Layer 2 of a small transformer language model trained on English Wikipedia (10 layers, counted from 0, width 128).
A neuron adds its activation times its output weights to the MLP's output. To switch it off is to set its activation to zero at one token and run the rest of the model.

Output weights of the MLP neurons that the questions are about. A number n stands for (n - 128) times 0.0039.
n49: 127, 151, 102, 136, 134, 115, 125, 136, 155, 110, 206, 61, 78, 62, 139, 69, 183, 128, 125, 49, 186, 145, 90, 154, 169, 75, 55, 150, 77, 77, 166, 115, 84, 177, 92, 124, 117, 82, 117, 138, 96, 126, 149, 129, 107, 84, 162, 191, 185, 64, 70, 93, 96, 124, 104, 111, 224, 100, 197, 187, 184, 115, 72, 161, 114, 106, 149, 87, 164, 154, 101, 92, 171, 74, 96, 182, 143, 181, 160, 106, 202, 133, 131, 97, 101, 101, 126, 157, 111, 173, 141, 144, 117, 122, 89, 99, 115, 117, 172, 118, 120, 81, 57, 93, 133, 120, 121, 138, 127, 62, 101, 54, 88, 120, 109, 121, 147, 203, 89, 81, 89, 117, 125, 120, 170, 160, 143, 179
n90: 119, 130, 91, 163, 124, 126, 167, 121, 172, 73, 158, 105, 145, 110, 77, 105, 101, 67, 170, 126, 57, 148, 136, 127, 176, 135, 120, 183, 168, 174, 118, 148, 120, 75, 209, 122, 67, 67, 186, 145, 129, 109, 156, 109, 175, 117, 116, 78, 214, 126, 124, 85, 136, 163, 94, 152, 129, 213, 131, 110, 132, 204, 82, 175, 180, 69, 117, 157, 129, 89, 141, 112, 121, 122, 107, 102, 182, 181, 174, 127, 79, 148, 148, 145, 144, 125, 116, 64, 46, 154, 107, 100, 182, 160, 128, 137, 92, 120, 128, 134, 93, 155, 48, 143, 173, 149, 68, 195, 220, 82, 120, 64, 116, 119, 150, 129, 150, 193, 144, 141, 92, 152, 61, 122, 160, 96, 197, 84
n100: 139, 136, 164, 83, 116, 80, 138, 124, 76, 147, 86, 137, 140, 115, 125, 85, 200, 191, 215, 123, 132, 95, 149, 209, 86, 187, 110, 160, 82, 168, 215, 191, 113, 200, 163, 112, 67, 8, 86, 146, 179, 154, 116, 136, 125, 173, 123, 141, 174, 105, 124, 165, 93, 118, 158, 164, 168, 194, 158, 174, 59, 129, 144, 129, 99, 79, 119, 99, 132, 17, 110, 95, 204, 60, 110, 216, 140, 119, 64, 133, 129, 114, 171, 134, 119, 142, 103, 143, 179, 142, 226, 128, 161, 135, 150, 163, 164, 193, 151, 131, 80, 142, 98, 150, 105, 39, 98, 105, 145, 128, 96, 146, 104, 49, 167, 84, 148, 44, 149, 132, 128, 84, 148, 71, 64, 143, 209, 233
n142: 86, 93, 161, 133, 111, 113, 136, 114, 125, 134, 54, 152, 135, 193, 90, 126, 42, 104, 105, 111, 108, 118, 155, 92, 155, 88, 74, 98, 153, 94, 60, 95, 110, 117, 52, 194, 168, 107, 130, 105, 143, 90, 130, 187, 164, 183, 140, 111, 114, 129, 160, 79, 130, 107, 98, 210, 108, 67, 109, 58, 115, 147, 113, 97, 113, 101, 109, 92, 130, 124, 81, 160, 140, 221, 197, 153, 93, 175, 89, 172, 168, 77, 129, 169, 150, 144, 83, 147, 106, 130, 209, 172, 177, 131, 128, 114, 170, 63, 114, 102, 155, 109, 121, 61, 173, 166, 124, 104, 155, 188, 154, 116, 124, 72, 155, 138, 121, 197, 94, 132, 128, 120, 120, 102, 150, 156, 131, 119
n163: 139, 96, 77, 185, 89, 80, 108, 102, 108, 135, 118, 126, 79, 78, 66, 78, 168, 117, 126, 22, 117, 126, 184, 96, 109, 71, 149, 115, 108, 110, 77, 105, 175, 86, 67, 144, 148, 103, 112, 97, 133, 73, 174, 83, 94, 166, 115, 142, 100, 199, 87, 95, 179, 63, 132, 140, 146, 120, 221, 152, 161, 120, 113, 108, 85, 129, 100, 65, 133, 99, 146, 197, 130, 168, 113, 132, 127, 105, 203, 166, 167, 115, 113, 93, 141, 100, 117, 216, 162, 202, 93, 159, 121, 195, 161, 171, 114, 109, 129, 126, 148, 156, 67, 136, 197, 147, 149, 77, 176, 133, 116, 82, 94, 48, 136, 178, 146, 135, 106, 113, 111, 67, 153, 120, 198, 138, 162, 116
n310: 143, 84, 121, 151, 185, 176, 124, 111, 71, 119, 80, 138, 131, 134, 78, 145, 108, 93, 150, 115, 154, 92, 120, 135, 173, 117, 111, 101, 151, 120, 82, 117, 113, 83, 164, 108, 106, 88, 69, 129, 152, 183, 119, 130, 79, 150, 126, 92, 114, 189, 152, 116, 185, 89, 95, 112, 118, 97, 91, 142, 173, 96, 166, 180, 128, 95, 92, 113, 73, 203, 164, 159, 99, 115, 163, 156, 121, 39, 143, 135, 81, 126, 64, 162, 137, 137, 75, 170, 81, 105, 70, 84, 132, 122, 139, 153, 78, 102, 134, 105, 141, 146, 106, 158, 105, 207, 64, 113, 141, 137, 151, 138, 140, 115, 161, 127, 108, 124, 65, 101, 116, 93, 137, 121, 156, 166, 146, 138
n443: 118, 160, 115, 121, 34, 138, 96, 51, 100, 162, 114, 104, 115, 118, 38, 55, 162, 137, 181, 133, 117, 148, 88, 152, 91, 188, 144, 128, 132, 169, 170, 135, 57, 176, 78, 109, 106, 78, 90, 126, 133, 137, 122, 159, 101, 120, 93, 196, 107, 134, 118, 124, 122, 211, 100, 178, 195, 154, 119, 193, 171, 134, 143, 123, 140, 161, 138, 173, 150, 118, 102, 130, 159, 146, 154, 139, 43, 151, 83, 103, 156, 140, 120, 128, 104, 104, 137, 86, 119, 125, 159, 121, 105, 120, 96, 137, 160, 131, 116, 117, 128, 118, 100, 98, 80, 102, 128, 97, 161, 149, 138, 38, 123, 103, 94, 134, 107, 132, 138, 89, 111, 103, 141, 130, 113, 95, 125, 156
n471: 129, 155, 178, 123, 152, 230, 136, 106, 130, 149, 129, 145, 161, 179, 69, 134, 191, 81, 149, 207, 207, 75, 149, 137, 166, 156, 111, 179, 109, 182, 96, 110, 153, 72, 98, 128, 159, 126, 125, 149, 158, 166, 194, 113, 132, 46, 131, 164, 98, 119, 201, 144, 135, 123, 192, 76, 114, 106, 148, 153, 129, 124, 155, 96, 179, 107, 117, 80, 171, 114, 99, 140, 124, 112, 124, 128, 72, 125, 69, 186, 125, 129, 75, 137, 150, 132, 136, 105, 170, 131, 124, 24, 126, 117, 130, 56, 168, 123, 131, 166, 81, 134, 121, 101, 35, 152, 113, 96, 143, 78, 63, 123, 154, 142, 190, 84, 98, 154, 187, 125, 153, 127, 118, 111, 162, 127, 137, 146
n622: 194, 124, 157, 172, 121, 129, 156, 70, 145, 106, 99, 180, 87, 152, 148, 54, 136, 165, 147, 109, 187, 156, 169, 182, 131, 104, 173, 18, 84, 168, 106, 105, 96, 77, 88, 110, 101, 121, 116, 142, 130, 150, 126, 178, 123, 172, 153, 101, 132, 106, 130, 152, 89, 128, 163, 148, 145, 141, 127, 156, 181, 140, 134, 167, 123, 88, 90, 78, 153, 130, 94, 136, 55, 185, 106, 132, 116, 103, 167, 132, 131, 138, 135, 177, 140, 138, 184, 127, 66, 162, 158, 49, 107, 164, 109, 106, 151, 82, 109, 132, 132, 166, 144, 156, 137, 158, 125, 106, 112, 117, 139, 156, 90, 120, 163, 120, 191, 89, 83, 128, 73, 103, 133, 150, 119, 144, 124, 130

Each question names a token from some text and the token that comes next. It shows the activations a of the neurons there, in the order above. A number n stands for (n - 128) times 0.19.

Then comes g, the gradient of the next token's log-probability with respect to the MLP's output, scaled to length 1. A neuron's effect is roughly proportional to its activation times (output weights . g). A number n stands for (n - 128) times 0.0029.

"ey", then "mon"
a: 128, 161, 128, 128, 128, 128, 128, 128, 128
g: 125, 136, 120, 126, 165, 144, 170, 137, 109, 94, 99, 129, 123, 96, 135, 127, 187, 116, 138, 79, 148, 108, 139, 144, 183, 134, 117, 64, 110, 179, 142, 149, 145, 128, 147, 103, 107, 192, 89, 98, 142, 124, 119, 138, 60, 100, 136, 83, 147, 105, 145, 139, 118, 134, 143, 129, 140, 115, 168, 158, 142, 89, 123, 110, 45, 136, 117, 111, 110, 145, 81, 113, 149, 120, 134, 202, 120, 159, 150, 91, 159, 106, 102, 104, 95, 134, 135, 147, 140, 132, 139, 119, 79, 153, 168, 148, 168, 121, 156, 214, 134, 146, 180, 114, 89, 159, 65, 86, 135, 111, 77, 135, 115, 148, 159, 134, 133, 72, 92, 197, 153, 113, 131, 81, 159, 96, 153, 166
Which neuron, switched off, raises the next token's probability most? n90

"produc", then "e "
a: 128, 135, 128, 128, 128, 128, 128, 128, 133
g: 89, 146, 84, 167, 113, 119, 133, 156, 139, 107, 126, 185, 144, 147, 104, 98, 150, 181, 112, 162, 114, 150, 206, 136, 107, 159, 63, 96, 156, 115, 172, 120, 123, 92, 147, 139, 100, 98, 120, 142, 120, 114, 131, 101, 53, 75, 88, 155, 181, 110, 134, 101, 53, 167, 151, 99, 136, 169, 129, 131, 158, 139, 138, 163, 109, 93, 141, 129, 159, 124, 149, 154, 133, 92, 143, 111, 128, 129, 94, 96, 118, 172, 135, 151, 109, 118, 126, 121, 128, 142, 151, 94, 132, 187, 84, 103, 115, 107, 114, 115, 111, 193, 116, 93, 155, 165, 142, 147, 139, 142, 93, 108, 124, 176, 182, 132, 109, 97, 168, 118, 50, 61, 104, 96, 155, 89, 143, 109
Which neuron, switched off, lowers the next token's probability most? n90

"comp", then "re"
a: 128, 134, 128, 128, 134, 128, 128, 128, 136
g: 122, 127, 123, 140, 98, 121, 134, 102, 113, 153, 71, 141, 111, 134, 183, 105, 138, 170, 177, 167, 154, 96, 54, 211, 132, 37, 156, 168, 135, 127, 126, 142, 151, 183, 133, 63, 123, 111, 127, 149, 135, 106, 159, 152, 124, 167, 132, 178, 126, 178, 79, 137, 126, 167, 82, 129, 66, 132, 95, 146, 142, 115, 127, 151, 45, 139, 126, 127, 154, 145, 199, 146, 127, 102, 130, 137, 121, 140, 114, 103, 127, 124, 128, 123, 148, 193, 153, 139, 173, 89, 110, 130, 148, 120, 129, 95, 147, 108, 145, 132, 146, 93, 125, 142, 117, 114, 90, 105, 78, 131, 119, 170, 105, 108, 129, 112, 199, 172, 142, 152, 166, 102, 132, 93, 149, 141, 140, 123
Which neuron, switched off, raises the next token's probability most? n90

"ent ", then "to "
a: 128, 128, 128, 128, 128, 128, 222, 128, 128
g: 155, 135, 120, 185, 123, 151, 113, 127, 136, 165, 138, 118, 141, 94, 168, 103, 78, 125, 163, 89, 144, 145, 91, 146, 152, 140, 162, 141, 155, 45, 174, 138, 143, 180, 75, 145, 155, 110, 123, 160, 113, 130, 144, 131, 104, 134, 186, 165, 113, 152, 81, 118, 145, 137, 97, 92, 154, 147, 161, 109, 132, 100, 170, 95, 134, 165, 120, 119, 118, 133, 158, 124, 150, 132, 125, 54, 120, 160, 178, 205, 114, 97, 156, 134, 134, 175, 93, 96, 119, 144, 135, 133, 84, 163, 113, 179, 108, 131, 122, 118, 179, 106, 154, 60, 80, 157, 183, 90, 138, 152, 201, 169, 127, 161, 107, 158, 168, 129, 96, 129, 139, 142, 126, 104, 108, 101, 125, 166
Which neuron, switched off, lowers the next token's probability most? n443

"was ", then "play"
a: 128, 128, 128, 128, 142, 128, 130, 128, 128
g: 105, 118, 132, 107, 78, 135, 144, 130, 126, 102, 116, 128, 125, 71, 185, 194, 138, 127, 122, 122, 105, 154, 149, 115, 114, 132, 168, 141, 89, 117, 117, 141, 124, 148, 148, 133, 165, 67, 106, 108, 163, 148, 147, 165, 75, 112, 127, 120, 129, 186, 123, 115, 101, 106, 156, 154, 138, 116, 169, 106, 128, 103, 143, 182, 76, 162, 93, 60, 174, 114, 195, 142, 79, 167, 129, 118, 121, 134, 162, 99, 131, 108, 106, 137, 125, 147, 109, 102, 116, 120, 115, 129, 164, 130, 180, 201, 99, 107, 128, 127, 63, 122, 178, 132, 114, 136, 138, 175, 114, 70, 134, 76, 150, 139, 71, 194, 149, 135, 140, 183, 117, 180, 148, 123, 176, 146, 158, 159
Which neuron, switched off, lowers the next token's probability most? n163

"as", then "ia"
a: 138, 128, 128, 128, 128, 128, 128, 136, 128
g: 135, 147, 121, 120, 126, 89, 178, 108, 116, 106, 113, 108, 137, 106, 110, 86, 105, 102, 209, 97, 174, 152, 146, 187, 116, 119, 175, 106, 126, 150, 100, 140, 118, 129, 161, 130, 207, 93, 111, 170, 138, 144, 160, 151, 65, 140, 77, 94, 115, 118, 135, 96, 151, 117, 149, 69, 113, 114, 181, 116, 152, 100, 140, 131, 123, 110, 132, 91, 65, 145, 142, 137, 108, 135, 102, 102, 114, 104, 112, 156, 144, 118, 69, 134, 133, 153, 95, 194, 80, 117, 109, 121, 147, 77, 97, 130, 173, 116, 143, 199, 150, 122, 139, 159, 123, 148, 92, 41, 130, 184, 136, 147, 106, 154, 148, 83, 106, 127, 115, 124, 153, 88, 96, 122, 122, 146, 136, 180
Which neuron, switched off, lowers the next token's probability most? n471

"ó", then "n "
a: 128, 128, 128, 128, 128, 248, 128, 128, 128
g: 80, 133, 110, 78, 111, 172, 140, 120, 139, 134, 119, 152, 148, 92, 140, 105, 144, 144, 100, 94, 183, 138, 132, 138, 107, 111, 97, 89, 93, 140, 124, 122, 87, 102, 91, 39, 104, 115, 93, 72, 111, 97, 143, 125, 163, 121, 120, 186, 125, 123, 139, 120, 146, 124, 151, 145, 134, 145, 102, 103, 100, 76, 115, 140, 128, 152, 121, 128, 85, 213, 140, 85, 128, 194, 122, 52, 137, 91, 89, 149, 112, 106, 128, 172, 153, 138, 142, 141, 97, 111, 94, 111, 132, 111, 80, 105, 99, 108, 107, 166, 128, 152, 161, 106, 178, 88, 103, 131, 108, 167, 156, 180, 131, 176, 129, 142, 145, 193, 175, 173, 117, 167, 166, 106, 135, 95, 165, 133
Which neuron, switched off, lowers the next token's probability most? n310

"ys", then "is "
a: 128, 128, 128, 128, 128, 128, 128, 139, 128
g: 94, 149, 140, 105, 152, 146, 200, 187, 103, 99, 113, 152, 189, 171, 132, 129, 109, 128, 117, 160, 69, 105, 200, 128, 170, 161, 86, 115, 174, 142, 120, 126, 118, 96, 130, 141, 160, 152, 115, 132, 134, 123, 128, 154, 145, 123, 119, 168, 168, 108, 164, 113, 99, 127, 109, 105, 74, 155, 152, 94, 149, 145, 112, 142, 124, 102, 91, 164, 118, 151, 113, 120, 137, 79, 129, 115, 104, 80, 160, 158, 138, 177, 178, 95, 149, 110, 134, 134, 107, 147, 91, 96, 146, 118, 167, 104, 99, 152, 125, 164, 97, 118, 69, 114, 175, 170, 100, 203, 130, 101, 158, 117, 61, 74, 105, 131, 117, 79, 186, 186, 136, 132, 127, 122, 164, 136, 117, 102
Which neuron, switched off, lowers the next token's probability most? n471